Layer 5 of a small transformer language model trained on English Wikipedia (9 layers, counted from 0, width 64).
A neuron's activation on a vector x is SiLU(gate . x) times (in . x), where the dot is the dot product.
The model reads these tokens: "ly" "," " he" " en" "j" "oy" "ed" " A" "A" "U" " b" "as" "k" "et" "ball" " and" " s" "oc" "c" "er" "," " and" " was" " an" " ex" "c" "ell" "ent"

The vector x that enters this layer's MLP at each token. A number n stands for (n - 500) times 0.011.
0 "ly": 784,469,529,501,526,363,626,636,471,489,553,503,291,363,642,452,528,164,508,635,473,487,555,679,485,476,274,582,119,572,306,382,603,236,498,516,682,378,418,498,497,492,462,356,574,450,416,581,497,519,588,633,507,622,376,690,549,705,556,525,408,473,433,541
1 ",": 839,526,547,469,501,530,424,474,555,332,558,585,305,459,481,515,419,467,267,542,378,465,523,512,496,450,451,538,286,583,437,543,579,253,349,477,633,528,519,417,522,464,456,551,467,613,495,677,399,487,537,662,484,572,406,373,506,902,639,374,472,483,453,528
2 " he": 577,518,461,367,570,364,542,464,508,587,509,614,429,555,555,574,634,522,516,553,328,429,601,679,503,516,321,527,268,566,306,476,632,403,507,557,596,527,625,475,380,448,627,531,592,346,359,407,411,417,558,705,811,605,486,481,613,575,550,360,382,307,511,718
3 " en": 442,497,501,469,653,514,476,363,591,506,552,572,582,547,429,393,486,402,468,460,367,458,566,659,498,489,362,656,343,429,361,415,509,466,693,583,643,632,611,560,398,613,551,468,613,365,541,692,520,388,628,681,611,588,503,390,480,447,382,368,345,370,356,711
4 "j": 484,479,533,462,582,437,478,380,475,465,604,545,367,464,561,473,426,319,718,456,640,385,555,520,441,463,405,389,523,622,443,556,661,605,409,512,468,493,599,336,396,592,574,593,418,316,427,571,446,353,564,700,442,561,422,519,489,510,440,480,528,463,333,428
5 "oy": 638,600,479,578,452,433,614,607,617,509,381,588,301,394,470,495,579,223,619,581,470,422,434,700,533,382,380,496,295,698,639,410,595,408,349,603,487,456,449,471,550,555,467,491,426,260,479,434,443,555,590,576,668,533,463,561,517,617,421,623,453,530,290,785
6 "ed": 889,514,453,614,610,455,556,571,437,379,526,657,485,446,539,391,583,489,541,561,466,459,482,703,337,423,370,469,219,559,431,505,465,270,414,503,507,431,492,354,517,570,601,441,539,544,388,575,452,478,640,544,671,526,452,573,428,528,442,641,443,612,436,577
7 " A": 558,523,377,498,698,674,446,556,496,455,457,646,840,449,548,699,475,308,772,692,379,579,464,435,537,361,432,542,238,701,302,364,385,394,576,565,578,598,380,366,481,529,616,518,437,571,453,416,583,416,338,695,535,468,506,455,513,488,519,513,607,436,451,764
8 "A": 546,606,331,638,433,500,556,563,538,434,573,538,686,319,704,825,534,199,613,456,538,417,725,583,484,393,466,445,346,700,525,482,388,523,715,593,361,695,594,495,561,661,569,670,483,691,399,619,751,491,131,581,708,570,339,597,262,812,615,363,630,470,463,982
9 "U": 543,623,368,746,518,556,520,645,567,419,464,542,617,494,590,803,542,142,438,344,419,418,613,552,507,376,466,566,468,820,458,302,513,545,461,581,420,741,588,585,547,549,542,588,512,621,418,492,674,431,90,633,697,611,401,562,383,576,843,467,270,486,476,783
10 " b": 293,424,606,472,812,330,551,510,471,509,614,371,717,580,530,588,451,362,471,531,434,383,528,535,480,385,522,499,497,540,311,545,434,487,510,495,516,597,645,356,536,710,539,524,558,665,482,498,383,461,484,810,622,497,509,416,319,471,298,408,430,441,555,694
11 "as": 596,545,588,528,461,482,380,442,442,404,518,495,530,453,402,454,502,481,519,541,606,557,505,412,697,484,644,437,288,530,499,497,367,626,440,502,384,470,403,456,449,590,613,503,487,478,480,440,527,425,662,658,575,617,473,656,619,435,481,443,433,357,494,457
12 "k": 688,506,608,436,438,555,617,544,471,557,431,614,539,578,342,541,631,252,530,520,591,518,455,471,685,347,519,544,489,706,581,591,510,559,331,405,596,458,470,273,565,416,540,184,482,617,420,391,433,391,626,641,607,551,435,684,463,460,570,558,496,551,486,556
13 "et": 718,341,478,506,482,549,651,549,486,406,410,656,552,446,506,400,531,368,487,617,567,414,549,550,515,457,499,627,298,523,557,663,459,587,608,373,564,491,526,371,508,557,693,397,463,375,458,514,291,443,450,509,509,461,436,596,558,584,602,631,396,438,272,595
14 "ball": 850,508,447,658,467,524,705,572,460,435,379,686,386,557,462,498,648,273,639,580,567,451,235,605,592,485,486,572,394,639,426,504,475,597,617,552,373,395,619,346,685,603,561,459,319,373,400,540,272,435,463,589,786,538,427,513,481,811,578,597,435,607,505,750
15 " and": 848,449,538,708,477,555,517,447,423,497,379,567,594,520,590,616,581,655,383,448,486,377,538,706,519,451,534,574,404,448,378,510,496,399,561,550,441,483,451,396,513,596,536,400,665,349,455,505,541,421,715,587,620,546,432,503,452,682,547,380,473,423,487,661
16 " s": 550,453,560,340,500,561,511,426,413,577,433,551,700,660,520,353,513,349,457,604,469,542,521,579,535,576,502,466,459,543,317,569,520,608,523,392,610,517,715,304,545,631,642,434,605,607,622,606,438,408,387,639,652,573,393,683,519,380,414,459,313,446,532,696
17 "oc": 431,417,545,468,564,463,438,421,433,608,396,503,451,313,466,466,546,425,442,588,501,473,496,345,562,468,436,591,487,596,593,448,263,587,448,546,532,652,578,492,669,616,578,565,525,560,582,401,539,356,567,653,568,597,516,658,602,615,609,499,335,427,372,432
18 "c": 237,453,412,626,643,463,482,407,377,412,493,578,564,433,506,550,648,314,566,578,528,361,455,597,593,531,550,554,419,584,326,615,399,543,409,423,466,529,579,352,414,581,554,390,649,509,474,541,484,484,550,590,715,472,350,628,503,581,512,481,438,453,453,426
19 "er": 570,510,311,742,586,509,630,462,342,555,364,688,403,508,526,492,608,407,467,636,453,447,537,588,604,395,461,719,314,517,574,580,459,571,607,628,362,548,477,358,475,648,572,363,553,467,442,533,495,543,555,624,613,625,380,503,577,349,590,449,520,514,267,627
20 ",": 709,499,509,508,493,543,495,494,408,471,487,537,308,521,515,516,468,540,474,510,440,577,610,486,588,385,563,592,327,544,348,553,529,314,504,442,492,567,518,351,510,641,594,495,526,592,400,599,354,480,522,597,550,632,356,318,469,988,668,355,432,471,482,460
21 " and": 846,473,532,618,528,570,497,476,468,470,448,521,601,532,579,560,607,633,408,465,461,388,561,671,568,429,536,612,377,414,419,521,534,410,591,599,427,534,522,422,441,527,473,435,719,375,502,469,538,438,677,586,605,596,445,451,466,739,572,285,444,404,504,621
22 " was": 628,530,641,457,515,325,505,452,391,584,571,611,504,489,614,456,612,551,482,537,453,501,533,491,559,619,540,428,327,578,294,404,525,376,714,577,633,488,494,561,586,469,675,451,663,452,466,511,572,518,540,761,651,664,473,562,509,735,567,537,411,488,563,569
23 " an": 536,473,608,491,405,549,549,608,387,522,665,675,511,513,572,483,517,412,690,537,471,477,450,568,491,547,461,528,413,708,484,506,507,549,833,410,800,501,523,422,471,518,464,593,666,469,380,507,531,439,663,562,620,611,536,592,544,649,437,586,533,446,447,553
24 " ex": 358,550,492,364,783,452,409,512,453,583,382,640,551,467,422,477,624,538,352,534,453,637,562,620,497,556,543,422,132,675,335,493,497,719,646,471,497,610,530,400,525,550,611,544,644,542,575,663,397,458,622,472,468,460,472,518,432,391,361,583,301,458,417,605
25 "c": 334,320,525,595,685,448,436,314,373,615,436,503,588,418,553,572,543,381,509,604,453,382,420,526,450,485,447,528,455,558,460,554,436,429,347,449,677,491,534,400,538,676,445,517,525,529,580,595,491,363,508,439,594,424,435,662,549,474,621,548,421,495,401,389
26 "ell": 450,436,427,619,693,482,502,332,394,641,492,350,247,469,390,481,592,490,642,560,444,479,499,617,612,652,383,504,610,444,485,471,491,521,447,466,622,592,488,313,442,563,337,356,446,545,488,621,328,429,579,650,529,579,442,425,462,687,414,563,472,639,469,321
27 "ent": 778,440,419,645,502,592,560,444,429,682,543,589,458,491,368,429,637,288,604,596,570,430,497,605,596,341,419,474,364,578,529,511,357,420,573,473,315,505,450,258,593,616,527,478,603,453,560,580,379,478,642,555,621,449,428,392,531,641,579,607,395,602,428,579

Each question shows the input weights of one neuron of the MLP. A number n stands for (n - 500) times 0.0017.

n156 gate: 517,336,685,332,381,623,517,332,321,398,589,447,466,609,565,519,380,509,617,357,730,481,572,497,348,357,800,353,547,552,541,602,399,352,601,587,566,638,547,577,459,543,651,423,526,443,403,380,325,665,382,332,516,340,635,441,429,428,392,580,596,455,469,620
n156 in: 423,178,464,523,535,494,495,550,594,378,533,224,692,539,525,467,603,592,467,412,415,577,532,380,447,403,424,335,471,523,552,403,551,608,345,581,554,376,529,576,469,566,489,464,621,261,591,305,544,421,544,668,595,325,446,227,667,574,518,634,796,340,534,513
On which token does it fire most, and how strongly? 10 " b", at about 1.1

n175 gate: 490,462,498,329,512,475,504,317,479,376,445,237,585,577,635,582,432,447,577,647,417,600,541,280,256,584,454,490,539,493,624,491,769,322,410,434,587,416,492,577,293,447,763,673,404,563,409,358,569,563,390,367,634,410,483,406,607,555,527,614,576,476,541,269
n175 in: 448,513,495,565,434,638,610,331,488,368,332,512,424,516,629,374,491,525,755,450,552,457,385,565,588,501,465,449,554,680,555,643,310,589,417,469,439,490,655,748,368,580,623,543,428,485,496,595,554,726,649,462,609,348,627,505,247,487,686,664,418,683,583,624
Which token does this neuron like most? 0 "ly"

n45 gate: 450,316,369,668,350,453,343,348,410,658,306,459,633,579,552,621,458,611,451,553,626,431,567,610,483,475,232,444,525,533,494,497,517,406,637,576,407,454,578,522,585,535,498,510,521,457,540,518,594,382,577,457,593,336,447,608,290,442,425,486,596,333,556,285
n45 in: 585,616,520,397,567,545,523,540,590,320,501,539,407,545,654,547,521,467,581,420,395,515,552,674,391,427,699,590,582,388,528,621,483,570,491,561,462,468,535,408,334,406,730,456,734,560,358,365,705,541,349,593,494,662,436,626,557,528,582,433,385,407,687,503
On which token does it fire most, and how strongly? 15 " and", at about 5.7

n72 gate: 597,450,434,581,576,452,698,522,646,647,398,452,470,685,315,688,531,509,486,660,432,562,483,441,444,641,413,465,493,452,300,477,193,564,517,484,435,546,510,579,652,567,586,587,410,426,593,362,550,448,490,126,233,659,519,439,279,341,449,414,559,481,549,479
n72 in: 482,391,654,581,606,511,542,529,491,414,503,613,508,574,743,280,339,421,474,512,610,483,318,574,357,367,547,535,515,374,533,427,549,532,326,312,525,568,505,482,308,498,302,508,571,557,814,556,344,421,667,612,617,388,327,620,910,384,488,456,613,484,523,378
On which token does it fire most, and how strongly? 8 "A", at about 1.9

n132 gate: 428,683,212,168,476,609,676,442,419,445,387,427,417,596,613,529,418,757,394,445,384,599,539,613,319,587,561,465,763,540,705,336,753,452,593,384,353,340,746,462,531,536,508,648,525,581,380,460,507,616,467,389,552,469,561,257,479,445,658,568,729,516,591,420
n132 in: 471,625,506,594,653,257,428,395,595,744,561,580,586,492,613,731,492,524,565,521,266,260,496,535,76,542,685,466,536,431,682,560,630,534,702,493,800,599,640,715,500,397,492,527,718,374,615,307,506,525,530,463,129,577,575,457,777,366,404,557,467,333,662,503
On which token does it fire most, and how strongly? 14 "ball", at about 1.2

n158 gate: 503,318,721,348,423,492,448,187,543,623,420,519,515,566,804,362,509,565,584,403,597,495,511,406,471,431,430,502,544,480,652,290,414,585,571,717,295,338,433,578,443,502,514,311,255,366,449,263,708,424,596,517,364,652,487,536,467,482,629,468,259,499,431,395
n158 in: 561,511,313,376,585,592,291,547,552,729,480,463,413,335,468,398,711,382,578,496,634,504,399,622,348,430,535,351,560,357,464,557,208,366,445,367,471,540,516,462,377,597,427,383,458,395,544,484,285,726,579,426,517,514,408,511,417,291,438,601,286,656,553,474
On which token does it fire most, and how strongly? 9 "U", at about 0.89

n159 gate: 411,572,418,556,516,566,440,450,783,492,279,393,513,656,401,404,571,426,489,612,526,670,398,709,790,661,372,460,533,663,571,411,621,703,494,453,601,263,640,507,443,601,419,420,256,586,500,512,572,638,536,531,602,448,643,462,440,373,430,466,513,578,431,505
n159 in: 519,587,291,561,456,525,358,392,707,241,333,425,341,730,383,297,561,350,549,514,564,670,473,558,586,455,277,592,409,437,575,445,560,549,556,620,643,461,529,501,433,600,468,467,330,545,471,433,483,593,583,454,667,549,598,507,396,481,614,312,550,524,511,523
On which two tokens does it fire most, strongest first? 5 "oy", 14 "ball"

n109 gate: 397,580,598,419,517,526,651,599,493,481,503,522,559,539,465,534,418,473,490,482,608,538,604,469,596,388,456,663,527,424,598,445,818,551,658,340,284,452,338,689,771,247,486,496,617,314,492,452,571,381,526,431,262,515,401,531,490,486,377,565,366,532,363,432
n109 in: 465,658,521,531,469,370,559,267,291,387,524,541,392,691,655,312,419,403,451,335,557,448,520,395,565,542,470,541,345,487,525,522,531,531,474,693,559,700,638,503,371,355,760,772,502,254,520,413,346,633,564,685,575,517,453,472,568,442,602,702,499,413,517,293
Which token does this neuron like most? 13 "et"

n53 gate: 569,417,437,514,477,378,200,493,483,582,621,418,640,458,271,527,579,556,549,675,539,713,508,604,375,419,321,329,591,380,443,583,397,442,434,609,663,436,407,485,613,234,496,544,617,460,675,415,503,634,497,416,394,573,545,548,448,410,276,567,643,555,460,449
n53 in: 468,751,542,487,514,505,485,754,344,216,482,675,644,393,583,501,666,429,506,498,407,416,536,373,476,539,568,524,701,444,405,246,682,449,592,419,471,330,648,395,272,395,376,559,465,677,517,685,436,530,456,562,394,684,458,755,566,435,421,545,624,486,510,390
Which token does this neuron like most? 27 "ent"

n128 gate: 499,466,572,530,506,531,556,608,345,572,364,523,492,435,551,380,458,456,575,425,420,570,374,404,574,501,735,585,622,284,610,539,593,543,504,562,557,396,439,693,521,277,286,405,608,412,587,690,595,524,295,355,332,521,570,390,534,352,469,370,498,430,489,244
n128 in: 510,398,628,519,478,592,484,611,380,652,529,289,430,399,496,442,357,450,431,541,436,548,266,541,594,632,526,653,514,462,604,667,318,428,433,454,575,393,478,631,418,719,264,488,409,563,616,630,517,455,663,487,473,696,512,590,527,390,612,402,264,265,577,604
On which token does it fire most, and how strongly? 4 "j", at about 0.33

n169 gate: 435,592,499,579,485,518,449,447,307,393,331,316,574,502,494,564,396,506,423,557,465,618,702,459,308,482,683,434,486,310,356,327,512,494,562,432,622,561,633,537,487,471,687,727,219,455,697,510,527,704,610,297,484,466,545,425,780,464,479,504,639,478,403,361
n169 in: 757,570,564,451,337,664,689,538,333,563,433,605,605,528,393,231,403,420,640,480,531,528,470,628,565,753,640,456,488,637,682,539,452,555,387,372,345,394,524,542,614,581,467,663,483,630,708,299,324,465,464,437,531,558,604,400,531,543,224,436,677,463,611,398
Which token does this neuron like most? 3 " en"

n46 gate: 391,559,560,316,412,714,422,472,474,454,465,387,514,305,605,514,649,611,372,360,676,393,450,416,256,787,561,368,517,534,582,563,259,411,430,337,649,583,605,560,602,650,498,319,502,520,574,541,581,609,534,399,580,541,603,555,419,435,434,371,507,543,798,513
n46 in: 395,416,439,401,343,408,508,430,277,365,583,349,545,390,532,494,513,408,462,409,506,778,448,654,313,372,547,325,396,521,675,505,545,487,460,543,577,344,743,379,541,416,405,336,626,452,665,492,550,530,465,529,551,675,539,563,420,612,526,337,633,631,512,536
On which token does it fire most, and how strongly? 16 " s", at about 1.3

n165 gate: 334,272,422,350,462,527,306,599,435,513,270,762,385,715,489,120,440,460,632,621,420,647,527,283,424,497,576,267,637,623,502,620,377,444,604,430,488,415,570,523,629,521,494,547,578,390,426,426,618,373,504,515,435,504,497,497,733,485,514,473,661,720,534,533
n165 in: 525,324,631,629,604,676,322,278,580,545,344,351,352,334,522,312,358,504,450,542,361,520,672,520,472,483,652,665,575,454,580,644,636,425,669,683,368,517,579,732,494,510,480,571,692,397,539,485,418,536,587,665,414,324,583,539,301,541,473,587,322,459,628,529
Which token does this neuron like most? 17 "oc"

n129 gate: 481,439,554,468,435,509,472,603,523,326,296,362,516,568,615,592,567,445,585,660,550,585,592,467,480,456,618,476,571,462,392,560,674,637,697,415,380,657,540,394,519,346,593,468,546,533,540,503,285,384,441,463,346,163,237,408,659,420,411,536,477,505,467,436
n129 in: 573,458,519,527,593,460,578,663,526,642,562,412,496,557,358,593,404,398,528,517,461,406,564,698,408,679,480,468,508,484,565,604,536,460,491,448,368,518,319,551,479,390,623,371,491,382,400,469,602,606,542,554,640,426,390,711,592,487,402,438,532,787,544,725
Which token does this neuron like most? 13 "et"

n56 gate: 520,344,644,220,422,505,412,463,689,573,438,539,527,375,556,535,493,610,444,579,543,614,563,443,300,557,273,628,410,410,434,289,343,434,611,617,689,378,609,758,507,392,521,500,554,444,551,378,584,477,490,414,222,480,566,724,575,529,373,491,407,390,421,379
n56 in: 444,775,488,423,327,515,473,543,463,462,634,387,384,584,715,486,593,517,498,550,396,783,710,239,308,678,628,496,417,485,373,629,589,342,489,287,569,374,514,323,398,582,451,362,550,653,331,680,531,680,540,491,431,527,609,541,522,429,492,485,392,510,531,563
Which token does this neuron like most? 0 "ly"

n22 gate: 417,497,410,539,417,306,656,458,652,619,583,584,413,541,518,366,470,479,506,553,286,613,458,380,597,519,457,401,605,274,529,579,428,496,532,609,457,512,543,863,470,388,461,540,564,303,334,545,370,304,445,539,705,536,496,684,498,575,425,596,393,453,645,554
n22 in: 390,394,639,474,570,294,537,497,620,391,417,545,466,609,577,424,516,465,214,469,374,542,428,386,482,456,491,560,656,437,487,370,497,429,288,608,518,409,560,764,757,460,373,658,485,413,495,751,337,456,449,608,646,467,511,438,611,605,712,526,487,495,463,591
On which two tokens does it fire most, strongest first? 2 " he", 22 " was"

n97 gate: 478,494,369,629,360,454,676,494,683,385,404,465,701,442,373,355,505,565,725,375,775,422,415,461,571,593,712,271,475,488,475,557,500,602,673,487,559,499,696,476,645,249,600,464,337,372,546,462,672,612,626,253,396,683,585,606,525,436,661,438,443,542,525,383
n97 in: 576,484,663,479,591,841,525,602,493,420,350,366,550,133,276,500,600,569,482,464,403,434,532,384,546,635,536,434,572,540,466,630,734,451,443,238,451,453,571,464,572,596,694,273,329,226,94,474,338,850,515,575,493,585,500,473,260,441,367,592,565,427,355,464
Which token does this neuron like most? 13 "et"

n94 gate: 460,464,475,644,503,606,681,716,472,583,581,326,548,452,473,494,468,465,387,439,612,385,535,301,444,265,557,543,621,522,413,372,476,548,348,358,345,407,680,532,394,477,459,433,551,521,483,518,532,456,765,384,278,544,562,379,611,289,586,600,767,365,490,90
n94 in: 435,341,759,530,550,569,542,369,486,424,445,107,712,454,492,703,422,629,511,398,686,506,523,471,437,346,588,443,534,461,463,606,570,561,524,488,740,425,661,498,500,473,460,446,572,569,569,294,270,564,452,383,630,517,609,505,618,529,290,614,653,339,406,614
Which token does this neuron like most? 19 "er"

n117 gate: 327,679,209,405,263,609,544,568,465,384,343,506,300,584,655,251,404,624,353,578,424,521,493,589,524,306,464,476,635,486,332,758,521,393,584,577,526,618,468,557,604,444,515,421,365,698,552,579,662,533,350,517,721,364,489,387,395,572,555,348,611,520,470,413
n117 in: 531,419,560,431,172,310,349,565,501,299,372,382,404,724,621,435,459,550,544,540,409,514,422,248,649,334,444,310,493,590,326,829,317,357,472,417,555,810,509,446,585,404,611,466,522,555,458,630,568,589,541,507,456,527,552,166,399,637,671,299,381,438,558,398
On which two tokens does it fire most, strongest first? 20 ",", 1 ","

n189 gate: 451,535,564,310,398,649,432,597,630,341,314,222,531,348,634,641,595,502,591,513,495,515,584,343,354,474,351,688,653,322,483,525,512,592,682,551,548,549,535,539,735,510,629,592,498,391,503,487,677,449,429,435,655,590,358,413,523,211,431,598,594,626,511,524
n189 in: 406,461,364,504,564,453,538,632,377,400,671,544,671,572,661,693,608,520,468,410,524,517,582,465,363,417,538,541,576,399,469,438,463,484,622,607,458,573,566,482,607,486,629,645,283,501,481,265,550,606,467,460,444,480,332,589,458,118,741,411,416,507,631,613
Its three highest activations, in order, are on tokens 8 "A", 9 "U", 7 " A"

n102 gate: 538,338,520,473,604,568,557,441,397,518,298,387,506,648,478,493,472,521,446,581,370,562,492,471,612,397,483,591,661,543,523,576,481,609,723,606,403,554,305,566,592,556,424,632,660,356,446,151,535,588,636,380,534,537,581,244,663,507,595,414,556,443,464,447
n102 in: 618,462,642,516,606,445,378,410,406,756,470,481,455,532,537,492,617,422,468,416,567,597,574,379,526,326,708,469,515,403,486,546,335,542,599,535,495,664,427,475,451,461,398,682,704,544,585,421,751,537,601,261,563,594,565,301,588,616,441,328,617,384,563,407
On which two tokens does it fire most, strongest first? 21 " and", 15 " and"

n7 gate: 475,398,825,226,311,542,531,629,496,405,529,589,616,479,471,357,340,472,467,507,533,416,633,501,375,518,255,355,543,507,486,640,488,469,555,640,363,406,492,472,379,609,735,462,612,515,468,655,701,410,539,536,527,709,409,391,447,542,571,357,494,672,608,379
n7 in: 529,560,692,406,385,446,538,466,511,252,515,465,496,626,454,459,464,451,559,585,454,387,492,531,277,476,325,494,507,396,569,267,704,483,585,789,353,471,457,394,527,719,717,437,500,563,539,376,559,611,519,418,415,837,493,676,611,308,470,376,386,449,605,414
On which token does it fire most, and how strongly? 16 " s", at about 3.4

n122 gate: 341,260,652,413,224,523,509,392,561,484,335,506,391,525,766,514,369,518,555,429,496,660,652,516,526,460,731,376,557,278,464,255,392,359,502,442,417,390,357,531,360,378,622,553,516,358,592,393,512,621,687,199,621,434,504,716,241,277,443,711,414,779,528,562
n122 in: 518,486,436,393,323,780,309,683,369,606,319,661,576,419,570,483,710,535,360,294,408,553,355,577,614,557,593,666,584,492,508,443,322,340,528,374,405,713,528,323,585,460,355,467,554,503,670,337,325,515,385,453,477,230,704,588,441,485,499,612,523,463,722,502
On which token does it fire most, and how strongly? 4 "j", at about 1.1

n34 gate: 492,500,592,444,397,406,398,488,583,244,647,577,642,658,654,541,543,480,552,676,574,399,433,555,538,490,453,738,526,440,377,414,482,576,562,469,675,533,559,585,508,328,545,528,398,565,378,461,609,695,544,388,415,375,574,700,420,479,278,527,387,720,550,461
n34 in: 415,512,508,429,663,513,513,493,506,405,554,660,497,563,333,527,460,620,574,420,638,576,573,634,338,568,527,384,493,373,421,413,483,488,472,661,428,356,952,421,546,460,555,429,397,580,312,469,446,606,640,415,472,513,284,379,526,526,367,372,600,438,364,605
Which token does this neuron like most? 9 "U"

n95 gate: 305,350,599,457,446,444,523,604,588,437,385,375,410,503,948,317,572,634,487,532,545,394,556,615,97,381,415,491,511,407,465,330,474,354,484,504,607,364,555,580,541,433,445,402,536,472,620,280,620,559,479,341,505,553,427,526,457,427,675,867,539,621,605,492
n95 in: 578,561,355,428,673,538,491,260,483,729,652,481,622,643,554,577,433,562,602,569,546,487,747,498,460,432,568,643,447,628,662,664,442,518,612,268,531,570,292,496,630,349,398,418,544,574,750,602,652,347,498,297,282,379,490,791,798,519,462,433,681,455,618,489
On which token does it fire most, and how strongly? 25 "c", at about 2.4

n19 gate: 473,655,638,500,489,393,516,297,284,531,447,171,454,479,485,484,569,582,624,519,624,586,329,423,634,530,495,189,613,315,411,362,296,588,577,528,452,430,503,530,434,360,502,516,408,477,467,535,334,472,540,496,419,382,420,506,544,709,554,541,510,404,790,380
n19 in: 660,472,497,503,466,568,505,696,660,710,684,587,434,496,384,382,493,637,587,622,541,554,343,442,536,362,651,471,470,382,548,469,447,465,418,579,362,226,476,649,322,557,353,512,608,695,305,415,293,471,563,557,637,451,440,587,655,548,486,444,609,389,447,491
On which token does it fire most, and how strongly? 11 "as", at about 4.3

n1 gate: 451,592,503,590,425,471,346,389,704,370,525,544,530,733,619,318,360,591,516,495,514,544,182,518,408,332,423,495,599,435,505,398,712,388,438,551,428,484,686,507,631,646,649,693,644,352,412,601,419,633,525,501,739,547,424,304,537,453,393,605,470,529,423,489
n1 in: 503,491,444,436,478,435,453,328,729,447,379,403,530,712,730,444,378,734,717,515,659,602,391,491,181,516,516,432,455,586,485,591,546,474,579,486,401,540,564,371,265,561,653,433,518,467,401,410,552,763,544,546,418,397,193,463,480,448,431,563,387,585,602,428
On which token does it fire most, and how strongly? 4 "j", at about 3.2

n8 gate: 519,705,554,594,381,344,302,630,581,586,345,499,649,498,431,596,276,659,320,354,282,669,469,570,531,581,526,539,652,447,381,603,434,417,501,190,383,554,702,722,650,350,473,559,147,534,492,435,518,440,388,395,386,567,544,585,527,486,432,660,572,410,538,240
n8 in: 464,289,477,438,533,502,434,472,160,444,340,521,759,500,523,571,420,796,575,513,540,402,421,162,492,388,529,524,683,214,568,324,324,595,511,394,609,552,353,541,416,572,454,502,518,409,647,564,501,570,379,354,481,361,599,664,362,464,310,524,346,383,534,525
On which token does it fire most, and how strongly? 1 ",", at about 1.6

n24 gate: 543,475,593,562,397,723,458,710,479,594,342,443,463,428,240,608,471,524,406,588,592,440,546,447,675,548,370,612,664,387,384,374,547,364,571,519,537,325,285,588,331,351,601,544,666,553,374,151,638,355,451,376,428,747,359,514,429,535,436,425,795,511,570,358
n24 in: 474,541,633,205,423,298,642,378,488,408,368,432,706,428,374,523,482,498,461,552,563,608,369,610,502,271,719,420,432,475,695,610,368,479,451,408,337,757,546,510,300,492,475,442,407,383,371,458,426,725,686,490,699,482,433,476,574,573,335,521,528,484,497,533
On which two tokens does it fire most, strongest first? 12 "k", 9 "U"

n179 gate: 462,515,535,460,405,686,601,425,380,453,624,263,543,439,431,614,439,326,392,377,490,288,713,492,348,359,326,655,660,494,549,294,367,433,496,411,459,429,445,530,819,299,418,684,501,533,368,438,468,591,524,425,588,545,482,313,481,429,453,444,560,479,362,516
n179 in: 536,467,368,508,445,596,645,432,578,481,287,481,431,277,495,443,411,304,324,479,516,501,731,515,442,270,566,616,501,721,489,605,363,365,527,615,306,459,419,427,495,347,458,778,570,533,299,577,514,681,498,534,583,478,538,447,300,536,521,611,646,411,577,520
On which two tokens does it fire most, strongest first? 8 "A", 9 "U"

n166 gate: 432,395,777,202,449,508,355,422,621,556,288,361,423,571,330,270,359,552,174,483,478,636,313,509,582,453,410,585,559,388,511,403,393,520,488,526,365,543,575,434,384,393,444,494,184,637,589,166,377,608,296,320,292,624,393,548,474,443,680,502,406,427,588,469
n166 in: 484,416,606,490,495,303,469,389,728,304,795,917,592,471,738,354,406,563,510,440,426,377,503,438,668,589,526,434,505,603,556,431,587,719,485,255,597,720,485,501,464,341,668,419,642,346,597,463,448,663,446,453,653,543,471,375,425,597,686,242,636,488,481,570
On which two tokens does it fire most, strongest first? 26 "ell", 25 "c"

n96 gate: 417,631,326,486,236,832,625,426,435,473,467,531,394,570,501,531,392,578,267,542,710,423,508,477,465,554,514,436,489,542,497,441,387,681,471,670,181,435,557,390,509,496,649,621,521,574,352,419,600,466,506,397,531,610,490,454,727,475,707,475,537,706,392,302
n96 in: 553,617,395,570,619,478,636,685,431,69,753,555,453,215,637,483,644,600,633,410,523,501,479,548,656,434,514,357,534,654,429,475,545,286,322,610,848,374,444,512,488,687,523,478,620,256,596,753,588,465,361,462,527,436,565,368,342,369,466,530,667,670,568,618
On which token does it fire most, and how strongly? 9 "U", at about 2

n79 gate: 496,404,557,436,636,426,368,375,343,637,606,426,524,454,473,399,430,573,434,310,384,528,547,339,382,149,417,312,676,301,490,432,512,424,363,554,412,544,691,504,344,495,317,529,516,573,644,597,459,453,627,397,187,655,575,494,550,532,429,388,699,395,396,455
n79 in: 646,528,682,401,400,469,464,469,346,600,604,447,407,435,475,605,441,503,652,602,593,563,567,453,443,284,606,488,488,472,453,475,583,488,430,612,611,392,609,206,574,309,534,177,393,553,452,672,568,623,473,496,431,435,585,500,639,522,528,425,518,345,516,700
Which token does this neuron like most? 4 "j"

n15 gate: 305,343,577,316,345,387,580,402,621,354,534,355,810,450,578,453,415,528,363,443,585,749,583,497,507,624,498,563,601,288,442,528,418,523,685,613,554,480,571,546,485,525,244,588,622,372,522,538,392,294,537,451,465,556,502,745,493,321,348,471,481,735,481,444
n15 in: 336,486,596,638,600,418,207,434,505,693,440,425,611,452,616,498,591,527,432,336,468,210,341,419,608,594,712,374,545,274,492,827,403,413,517,276,487,611,398,627,266,329,530,548,494,583,439,411,317,532,480,711,417,452,425,430,441,535,645,623,530,395,415,323
Which token does this neuron like most? 10 " b"

n146 gate: 511,580,502,264,576,685,443,708,575,488,255,561,284,559,331,445,247,653,351,383,289,474,627,341,431,660,529,385,642,492,541,512,540,517,541,430,416,453,651,538,333,590,539,677,435,633,549,612,527,725,397,346,659,409,702,659,477,472,635,418,607,651,578,536
n146 in: 530,588,631,523,567,595,631,357,623,381,659,344,523,544,379,487,690,404,701,662,241,527,568,610,686,457,518,531,511,638,621,292,461,334,506,598,654,290,422,507,269,626,403,448,457,464,577,419,500,422,713,610,400,579,450,417,474,433,565,401,468,309,372,545
On which two tokens does it fire most, strongest first? 1 ",", 8 "A"

n118 gate: 336,578,367,502,437,792,592,602,646,425,487,546,456,427,335,534,560,682,487,486,341,511,494,534,525,613,517,443,589,493,352,297,562,489,333,526,495,331,605,493,724,551,491,596,404,602,541,589,664,713,333,279,571,513,658,323,157,353,607,410,768,551,637,452
n118 in: 669,321,531,444,731,243,569,370,371,653,225,405,475,579,501,645,430,125,461,739,353,258,485,525,330,538,279,596,293,779,677,577,326,617,449,409,445,596,491,594,420,386,479,235,363,519,597,626,341,303,604,553,622,454,327,393,488,509,497,536,526,552,453,623
On which two tokens does it fire most, strongest first? 9 "U", 8 "A"

n75 gate: 480,689,454,357,427,517,399,361,569,258,577,539,597,424,451,355,404,657,765,618,499,454,454,640,549,707,445,397,562,353,548,432,611,413,500,466,573,599,600,702,408,391,670,591,259,391,580,518,418,642,488,538,455,563,409,488,593,526,332,559,835,466,447,298
n75 in: 625,721,602,555,483,518,336,562,554,592,659,295,222,396,591,514,418,360,473,639,460,659,375,528,483,318,459,444,512,593,395,791,565,621,303,374,503,597,427,296,496,507,685,378,624,543,317,236,483,381,611,406,462,456,442,286,460,486,300,369,552,619,432,615
Which token does this neuron like most? 4 "j"